Layer 5 of a small transformer language model trained on English Wikipedia (13 layers, counted from 0, width 128). Numbers have three digits each and are written without spaces.
A neuron adds its activation times its output weights to the MLP's output. To switch it off is to set its activation to zero at one token and run the rest of the model.
A neuron's activation on a vector x is squared ReLU(weights . x), where the dot is the dot product.

Input weights of the MLP neurons that the questions are about. A number n stands for (n - 500) times 0.0017.
n67: 468592148490441473503596487289523728494539426587590341417200465517809701426497546550595394533554457525552507678592776399475602606597320464646350552397593568496523348534540515507287564371473503577475574444517286621443523376468540547374627479303638422523473535403413507684411605601564402333484744409580522497612396520385438439507586552571533517613552481383550425541565526310684734445570
n197: 769320673472550618604660659441532416722496549583747379819278466416460648394504765611507471518632500617575579662500476543613709483549424515640454528312578653391334656478630472692405592430457478483544329542515149243530674430630357402380473437496490511365463730417492407500477449479365340661571523626643424608492577445688389483568386392755608619635256433403493605526609516331362435465385
n251: 497435439574512484498358464622532624652474455397450634681479503568546561469452545590454624357625500436450553391398623567545527488570311591421472476475388484422372390524511538537586602520473636522374511617508490366435582409571492495619465522639594511553370383412546280462373465388569578583510610759575559683595347600524363636402574613668592525527467565425513540616570539479530377520569
n344: 660575508471408336396338485460698604215533500330462786756371165562593577484771738459473383455802440514687668496671587638363329354416405484629478436626462714636552541646565585553506552225406650670674346616583635546500500330415439288420508512504625523515449376328409667739338508455504338568505350688474432485396515531551449652592648482763687626694488380483432504512351479534575354324389
n358: 767431314390566404312562518420433514368560367443663441694508414515523592582594457449590527617338723593294731545699571459433549622585475111493576787421490568484224628522496678429528527564696388607500453303473507328256526541389789699604435446363554462437508566459480513458318447668429455663665405492479413500434311621624243802551640435547686496626329851383493437447587504333577473415448
n399: 714586434379715524493330658321423183545515662459640523659571383564422340445518618574461364555472466523456703570422394542570450441315527339364473649444616507434437517602454520634527548282459528529507522586489363469322576471388671563491724409607255546483554412693489335756397539431527426434534622508694226520372357568473663632809732537704566724598398512602413523486367386528326382508419
n434: 619620533590383437536476355452357445627511423351650395512524511443717541655426548381599350658448479412515413314409417356647275621522453493559466535172525589206524759570518504407607270361538468536581519308688440638593564494638751562442462482423352603562742529395511606643239659305601443544706415577456586514493394625625424608651514341437379572497504663472264487642507445395326427542346
n468: 544251528587324606539493558526734858531613631387678521491419460708380448436573540540477562593465519493460545656392421618480492412358478338424360831286456500452513481690538758468587600545483523619412504515652544512424461588460428721473414283408202473429500198386254364514280324392482385362570472467650492404385600790449437529524312526857336473663342801346541432577718466424665497695523
n487: 588535219602482787563586553637658720417804583622583537478247562230665446292328379295704637512967558665541393659288597401496573633568500188516500540492447400546500379579555553441460431479511380449677337430688595474500718651546244485500393537301413355371415533532551633556478432620454340438558655413545487423276743379540504485504375752680597573519645758255229571617623527627377572522627
n677: 795352374546732536284612391294354836523477485454617514567237511474515533253604454504533448428777504500554460735379417614477575661513468488694582438418536675627508467463441684539494550280547323517551585349545237589329555585301489424603806435404482630776354389416353718507557622565500382443554663464450348628500271534361519493442547578643386553569600607537507383485389376309633670488371
n685: 487304622615574568555677414568466383550518543623600587543218342381623513464444598318444461557701652615608407769626464517547752455607437390507537411159713427514283758555414577463395428489591434487346362338553260413365476487427404429681567446518549451480584518541481596500614566577398361396707609771512369564413430616504560690536517517544427440410227488318633565437366430335511622609531
n738: 454414511472490678380424683348394457480484477284445568920664378478269523573578612403678604511689554469462632210549271419327355442253609547219689586328569452404442384500727492679612433359607529453313326486523518528376555459636737472561536511450521519569601554687591672677409493579623581546585504524330177472492411530569428539404641624454528606654531470512438503429586434639637374156643
n851: 503625500444707500555396437296503452604705786718438604746503600538428367451638542533550487218770500477439605463517447571484399497576604176454503500470361497520542555407469700520640534570446300661517467351548553364398461569553515442467446355389461450512541523332406542438352469639476403503534467469598403521396597415538497482565555590497441532442484764521537503276458389463600686385472
n866: 472346678568560397188714634691394642571705358387557427653460522504312669519450530541317395528561518546496496496411338518537464643620425519550365480394449374362300507714557686659403724542623238553563312476551554461157618470667578510494473400407462294669475243518423480584330511514452586530627745531552500607526309678504489593675518538665547412600522579428606420471767468518456361589628
n871: 500682295512321528534714628343252457665564673508644594285468450529533309555325470581504484496574365541534552516306611573217582605738535204384437356611572455293464468900685478354541548647430435425459287393525492244359648366457320591585583341424670663472336289589452676584511492347438504487525351658436370500353433549410546730660405492657509637602135458238280311247531175408492372443536
n966: 435412360312548323295639371484592489554595504378919507669575523636462415461350359516538152358602496238442478414606651627359542465602504710581453475567340538348433643787571566591427371548331646531420315507680514410461739452650500584546448577504561474526557294545548621571486508413215635608582500679508321695442710383686596514481570306657376496430372561508360437341533354418589618220399

Output weights of the MLP neurons that the questions are about. A number n stands for (n - 500) times 0.0013.
n67: 430515590570459525634327592634599282556486537288306511783615355412486446675489410388379329472546548370515492319552392522662597433306857457353600550694445455357412679406552646560674401478525427419515363533230556387420508675638590554642296550640482621450668552478587420394546333323427547600660213401394478561628606518639604630550387569380628556296563623630160474459514500500287525600474
n197: 446366346426224563537631589580491531553320396716769353615365408224265655416478433857397515442232514439274619454482242313354491387362337213485364626509176473695070486714514482481308698680594491472371505431287641767619759458633306272679777683328477442374429768583339298491590385531403345577397345704454550381472611514229505305927495431442419197617308424546527404448632690433646559477500
n251: 484432679609480367586745478446569460536381636597488545304569519291639421334552590432629274540148481577411516794587535569538468542606546480589540311537543602569662572395589489606357294306544443489436399410592585471568461647316247676322423437492587611441698519629436916364563640585284373378644286515432448425336663641433725364663512523332414726531450386770385480446387435507440478362523
n344: 426421568559744658555884536481312572549446543297732236291702790392509388376676514624188480446576584476410462330566514552298645241455753719574588364245306585360235551473618486394477660835594435640357426486366184415731452254482443454519547321556607518436533353426329296556436519203510537291631536477407720491593556427527569413857486454496658166335608760353336447713576723437803940425565
n358: 442527329437547425437391390500218416627335594588343596539500400487438538251696476582134383518460477528556722495387616477455223444456371652621486380711396535472595404261300731476500390669549472459650349300632765509682438565350308672883458366509321816500608253308637491194433550615172477737576334587349473722605610478576408552353538668077008636281546443401701306602491601656365661787632
n399: 340523598626472416626509540565737605426158290222675446417445784649452400675456669586631268403443349482765341527197690551487388343738541754370726354330357487349665432442370606603545419473509926687432641559794394667681301741532309469455245405605409704691654658600351118477455369447414522335412740495377531356678418500602404406482321676272218374472338610608429274352678546527563442611732
n434: 587459455602519364558427531408238561513527519505481319725555518697548429616451233568539597285439153413481743536621440560428732634320518510481218389522922522336346514661288363430473415373469532486202592405531541688297514749424593070785385618322473067491268879518694461604549437526529424105474791500450478437673500451562870355624345477316462523574459553496442378620448595610491743482668
n468: 705417599441580406432539717547434319579392590580404399250286582518451885539536865354862573553371514542655580300544360519405457229864523618568597500374243170482475431464757598097541462569327435588596834450617449496532214776728458554697350606555587616617552388523820281399302230629553514689375408417265382514376468644509427573589510422531704071294425624595392666430456445705364334398422
n487: 182442637433828458400756435387384523551580678475726529371505457710389343346509510744515212495575223388776152505564299495629532529257519376541592665486573643670484679657603444311366424312691485476543423548728338803476129254395411362812780349825374312392648549856505748722585697514642519505772426442645586553466351231547490505340500231584585233328740551438816405608772771566486340402452
n677: 223274696491679605642364475323542458396424678181545682488284366282312664458508599535370366437370347795376276349583314500483578672706614276426376347359492546294657652457739517904310305382483531164340323478560602479690586478746487547340487396592422521419638314548695562526343673588592453564466600561574569491592926474432436737504450682542280478243672353375381450265350456627564347548600
n685: 589316405567539667512659334449314310476729483538461346720386583488411482433541500450594536472585584640226755554715671742392357419054200437438332361623452440483449332545419520600741531567783327630346701571606436540288565547288466193588513561466387716525259419483525472533492517427619339504264604168391508774458341389615087437537504537480682659474657488525512591346464395651426643458588
n738: 616448569523410589509566530424521643550718779848541552763248426483651408346739355413453435365534575518576532496496549411461496598453240608611375590276246659606822425491482402957457733417394526628544481704389344572583341629691639928343580431425671415376312549386587337176839517487500293440577550399575470530697517693586500479423659456656803455349482441253341328625672452279288650593391
n851: 517604539372570380310473562329477323378180430850413456504500504430396492517516380663410666473485556435639611559306553605500239463368375551436487410378553343657627356740528539541456450588577930641548551305435541458425567679548574516671390433713640551293541561484619496428504436260336512551220473424348382484560328426355475669188467397087550299459484334433617459618714440558310582751564
n866: 301504850514406576530690383491613412620530558385635461608605595378458514653449531733431680659374251680433670685508686504633529491529614966389523475436533746758833409487279475460797550648425732417768486211826632408539482655388322333509279423439335665534473363422703678231347530626482213564563404535687573565709543547466551545648446370303392669584681605792441491628529526318264479487357
n871: 265500500334573532756133541615368318446486592572598692487719659341545179299587534659395886664505694405702233589630380610547776529300799924390580463602625441315552627287548495359378564764404576524383319533712471286463500630509346416495466544462712679592524572500322617613445627491589788348692216505693440131736552712376465708491432552650646452701663318104648510442324627468458224481632
n966: 704603495141187364334309649391329248518368111648524421478297597586527338585454654365286575527419429571787698352651319524348571272459524485574406427518544540316505491546576841413426744626468392444412595681117671369718199410588390893421500515575383304431217329584570442453518556482677528427618639753420256657636103834216327368618505500523577658419538721431459427467786458341325596675509

Each question names a token from some text and the token that comes next. It shows the vector x that enters the MLP there. A number n stands for (n - 500) times 0.017.

Then comes g, the gradient of the next token's log-probability with respect to the MLP's output, scaled to length 1. A neuron's effect is roughly proportional to its activation times (output weights . g). A number n stands for (n - 500) times 0.00069.

"on,", then " 200"
x: 464558484500487460445546533525504558622461471506442467424469477510475496545487402456387536449465501528492516528463582458542489505518501505509457451573543462498519420392447439502448535509543529483473555529305472534524377551488612509491463640538529468537561449413370425443616540471553507540392574522599560429525537442473492540425531456477440460496531434579469374466520495548439553564708
g: 622567401374271553318585438577723507683654454651475447579481381362559582445561285414598593212437357593641443512690326399743599518490317353562442731558573395766480425661315434364444553532098543606551353612365358458687626416433502677427584643418521318551569549478425475487414320522511584491521452507565760594576678440667467062423720453534541677456209480379504446547546494628697401428494
Which neuron, switched off, raises the next token's probability most? n67

" an", then " out"
x: 532603487491508505561468485571485401619459545478522535506463519528493459487526503432417564463505507519515511556446511565533519502555482629528603398518439432534580569496494440586474478519556501502501549466196397504561439445572428411502475544528569457446531638475501447466584544558440517441496573538543480497435524407465475518426434566460407427518526432468457530533493604568490448533515
g: 276443417391416409597612237624561714356463367390650478375613706808357498465450418531392637390399518394561542609467658632418537451516530719325554458749504670333450330387453518534481557643411407707448825485677530459476455779463350372705385295406540466361462356483494620536673617430542419069616527386732406480477459481282576207405691612442403549460325655506483638487443540463385298540477
Which neuron, switched off, raises the next token's probability most? n197

"at", then "urn"
x: 462397588464464477484502425481543489539469525520493495482536630478470520522508528444443459480456519429521474561393370436482517528518488413479586436575420481606509484458487456524578495557558510535515579559424613557432475492476515548562368529457558490556445551495577395288464507509604617627446487446564634558516500432468488478528558522454516502498554481593596514555482596593474513511463
g: 305436614383396555410640475612291663567484610377491537456437641443398487689393555308631567545589624395700605773530563429551594469608656624398493375419434493545424575715471489436462414414606407459712174440507393442310828223623494402316457527294550396331361473289604458382427530324358753682658500486413592600496444616594512624669560398310605431241477661519654512632510475590546452608030
Which neuron, switched off, raises the next token's probability most? n251

" 201", then "0)"
x: 575493551569524401596562439589521479594490484528441474440436549453483469650543440435383523590445477484627518528458517486591435484537499586481388519502448510540546559411453558420650436502505463473441526426475488590552454480577553446520449636462521446505420560500534341503408532485528579536443481432507476519493482472457512444460560464526357482508494494554453579485534614565537457537533
g: 483627690456690460527494549625643428644493719506588682497695464507555675620553655367439598229315259338523554635307504338311714547423485630488425595450466687695588486474581206717427488518591348460737484464627288903415435614405652269357262492640395564547465511396666604574463450572499592542568485525555615351410573568685322434583738336506341292630577598518488319572629525597637493264478
Switching off which neuron hurts the next token most? n434

"li", then "uk"
x: 471621549452511467467553534408524452438391531500514472497578515564406410589534426501498495480474506525556533483515477467514443391577569538591506509502453445459638436354492408462595610489484602526487492542318491533454424462426490485562540516553468477515486474482672422334471460517487484473474503456459489444520500489518465445470586579441430402590486447566518551476538552526518490446572
g: 523426639413545671194343440481509204560584732649489680417612435361472438554417774517631534542588604471505353301508827677375388465307698490425354603393576442505290387466525666441565441788501210652713641475676415480559691452604550446469402449384388471546457450525633511407221400595648482218489651543614391471414506326513339615454564443639562461654640538488392284413510128500538506314480
Which neuron, switched off, raises the next token's probability most? n738

" —", then " a"
x: 440438443480470483537488534471435469453460446558548495447535505517451390473512427618495468505466494579518466485498511581532464443530502613518486537470578425518499485444479466514479481477480498479525527464227513487484347481464568520558465608375510427559427496525445481578512477585514439561366568500605559495554486406461492415483542433485518380534503472516530444519558655625487499542548
g: 370556454562384546637524500660679535487404613560368477652267403487525523357581418641529624637394459517436657527516219623601632490778315343333668474587422622514328423464653363572332485688147668561355455522365440340443568553510439593306506814465557282449614333498412422569514582325567362393507284772411441568565462493517421392457760592353693559660383548842394287293434616641444358404650
Switching off which neuron hurts the next token most? n67

" and", then " other"
x: 426428581552567487502572455499476441480512554594431460462487467615477514528512515496567405590530558532569463489538497530513471451608463549547527478488547525477607494521587531514493556495488469496487485467214422674490340496490578488542528553440518478534469411500629424479554504557548455469495542486569518499480499420403529528362529534497490452528428408532546493478470543507544575529535
g: 569468539463531475815553326711471418453619582341490554397459530352773490423515666499485326648479546766277787441610588452515274560463580659391627412439580697505399794586505549516726246502541433536551639351347272502305503519516661486796492565579496461560378439505404733531566490490268432449263575391455304328446421605406513298402314471675629416528256425326467564668443354665388510238612
Which neuron, switched off, raises the next token's probability most? n677

"sk", then "i"
x: 472425562512443426572572399502549565445447487447609498427517486608376568533449519584415491552348388441554469537520483569630434448493475506484416576471466491478545405440463544396557547593529522567550472499471506514529397486504452515540440523497524455533540452423567518290498452443478428479466463459562453526516511525480484456432428518474450394605526545540492515418531570552450428551513
g: 469320540558475448502568439396273573520317345745321573454487588470558494670636625498507643511458342486415702401363307393423763479589504578614524710577554528404397389568571740483589439368384043486645566787534347459516391517350629606492477388463383220480395579385814467539579361590395511577417349431376480315295445465632511333549653569655513382195351384642552410672516401502463186303515
Switching off which neuron hurts the next token most? n468

" with", then " V"
x: 495509457531560480534466486457472552486455460442462537476544450477513471476530403508411566518470468528442502453434393401511408477490516493532480477534410431467657515478521441441471444425497587511452532581177456610461484412478484453512513565424540515512464602494591455408501495547536466459403520536452463548503451497454505493390528451366563412537480435483495488442558569516525508477548
g: 547535564500717194559535886430451495512549320349609698512431485382457658330583433287393629236542580623347452449375694521661426316466503374710578597416374463568316573470478443352439668252538398216669520593438397463457414523507618773488602310570435563527659438319613538464541613563239422531496375441583399482539390333492266446592392624707364516479293564403572208597443301539308696680534
Switching off which neuron hurts the next token most? n738

"aint", then "ing"
x: 518602606555578428466548494549409544586453520516562415406574477524383432586509472469483514425414353413504394458469545519469478459439515477516493511457480398458543459558473335429425475548518598490467516522328534468478527553507479507522525552533477531512394524560516461468546560481533658487442499597523535517482513500393519459558530459480403562433512391533535502471521587446520444575554
g: 475269427369326423392554514786378604518642377392580658378453430468746230418528216656490432485457351417698571589342716445739216542648553455284488617430398345510700640503381642633632394534554621629634515442501475181448564329453364418538447528442502547297565478474268598376457487396553607506538455581633525444479397582786533486368237767492592533403350321604388422712278560309534394471648
Switching off which neuron hurts the next token most? n871

" (", then "ind"
x: 513420462531502558389492484502444508472425392609521493446481494443452433496568449424398482472551488489492467475473537519517536591581543562450551507540514450484555511550353407409422507437550609511523553442389535524634401518546511476486469610538472493503434485450592398459560505601487423479388534530625526459540474401479509598421507539486494434544555536544508544473541558643433524442606
g: 667492500579430614280653602406446380511485407491578411426531540506519360527446741597446441618790338554549338395565561504314459727539462562622253598510547477614520414520499707717356507519533546504654476536738503664626376320521481432488707402634621691710501363380329825313430411532236651561514468618550541448634301480725762401313510475547573774394639512381503206436650494277752286368520
Switching off which neuron hurts the next token most? n487

" Un", then "b"
x: 496531514430533532512490573456480499518425400641549547535532499468431590492487567521392488492433530526528512491468516591501602475518476474559477392544644472571534509518322431479445491503464576506557515501431428486564421531438452435585427607507537490458396572417528466382583442560474425595425446505616623592509531506406579509500483477468532492412514427503526528425506521562435465492429
g: 617575286444551696503530424547455358465468524478730614448492390368451409592536404636453473419680646273639672532282507573456239404791529745448640770643278660407545455465553551423188576586603353519517448489346898411513186601579490473538576524559540294599616588495471436640563563538477573569737526428626599440630367653409538689535579415678567528603442388382582812580588763474375488690703
Switching off which neuron hurts the next token most? n197

"ot", then "ey"
x: 499372555490535411456488489511533490507427477541502449466503603660490520597589444561498593548422544404470548578497524508619520554421545458500497544465524500577469485497460457430475553573545511604521526457370492525535449558452493573549388563460449562524521637519603406289503550436535459613466460492541549484529509454389449516550532469513495405497527505551531498507556563602529463499504
g: 482736397553700314456543504709557859512673498405589548402476404441423644391581569459325416374466535626497214527671689480582375593711485637491345353641455534700508378388409367425398599574379472229606645519458537606465447426239518301403553484578575287572356306711463623277397411623628413405605738564476610506417873580580591468318705416448402569528708524613709429698462412629269535565509
Switching off which neuron hurts the next token most? n358

"st", then "y"
x: 400451493438493343515495398501560489518537506528537561421554552536489497502505528561432431471437444508519464517490534470576391515559522546516572462517424463497628591554358486451475583571491507498452558488466518521563445472526383446559506504544511492566483535476564536315576467492413600518419534455503577633595520553462485475490440479374531407427470452599501476367494498544432539555436
g: 803464482353513533378399441479664440602496443591386425371490552681287754337480492454471474644678644228745385364555465645503337492530485422667542459705642336685617553230697313382603613500668713612498547479231520510390377444573293526407390393491493545472647276706490251565471499458611174570417670506619378556611504478393607558391456545248365467587601532196545451487631834463467455452491
Switching off which neuron hurts the next token most? n966

" D", then "any"
x: 490515476480482420531503544493463445478507437537504509414474499608413528469576460563487491520410467585433456415535471596553416500475500519528455471501508483506527541531384497507485534550593483501570602468423471513537496498443604507538318507504478489553483485504562461199419522556539541567446548376650557560446511517507469498441475448454507396616497465475588515523557522516466498514512
g: 450395891446523430442583615521351465458396420602338661637453725404652587506569405605504774528477548298663664567349532574480525438509636540455672350491664567464420238543477592574684557771316577612389452404462707652457292588540578627517537541644683712738299529215425442466727365500779555497464523431424605553524352317292628473378485320431515632519563429777450612372757479416352383420679
Switching off which neuron hurts the next token most? n866

"aw", then "n"
x: 635557633504549482438392447495490535471429580424510515487493520593546518512599458595367451474460477532511462471547434433622366454511482515569499498596510479469498439424364542494423478473573549511544536510426556550481485437489390509525383547603458488589475427491500425397571523539566519436430563579488557472533520474480591541520478537510494504540547373578558428479572560517483405446479
g: 613473510580558560784417377354206698333527667476480493469581530406691359260614583518274571520620354514407426385546471430693508594560338451414509503591558417277194614367771498700837439155540557575345208691508495524514296545512543282426469429630495326473592572395405433679574560499502520423544665574481474497325445565474458480575547692585822563458570468627562527738607513398724279542359
Switching off which neuron hurts the next token most? n344

"ur", then "li"
x: 517571531400566438501404455464474452558437609480574478498532522549392475590535485402475470560416520422518437456479444498526400433599567573511449567585493464460575466462413492489463485548482452544579564539458498408535434465460470490632421553594551471585467568550641448301475534502472477474397480510530599536411463446429538458546435507514521473456469483544523517387511525443551499412530
g: 678480464560416317344582377591458695328329507636693572488677626650576526673652289495474705353595708438426517367531305399671502437531398261746512522293348649537507488565637800509395271525513494658462606458462533546780489959440537422373494616451359730530544479471365525438484414537364815535404452445369583430710389521434744441422453454477486426373394600392606685583220564386448365569521
Switching off which neuron hurts the next token most? n851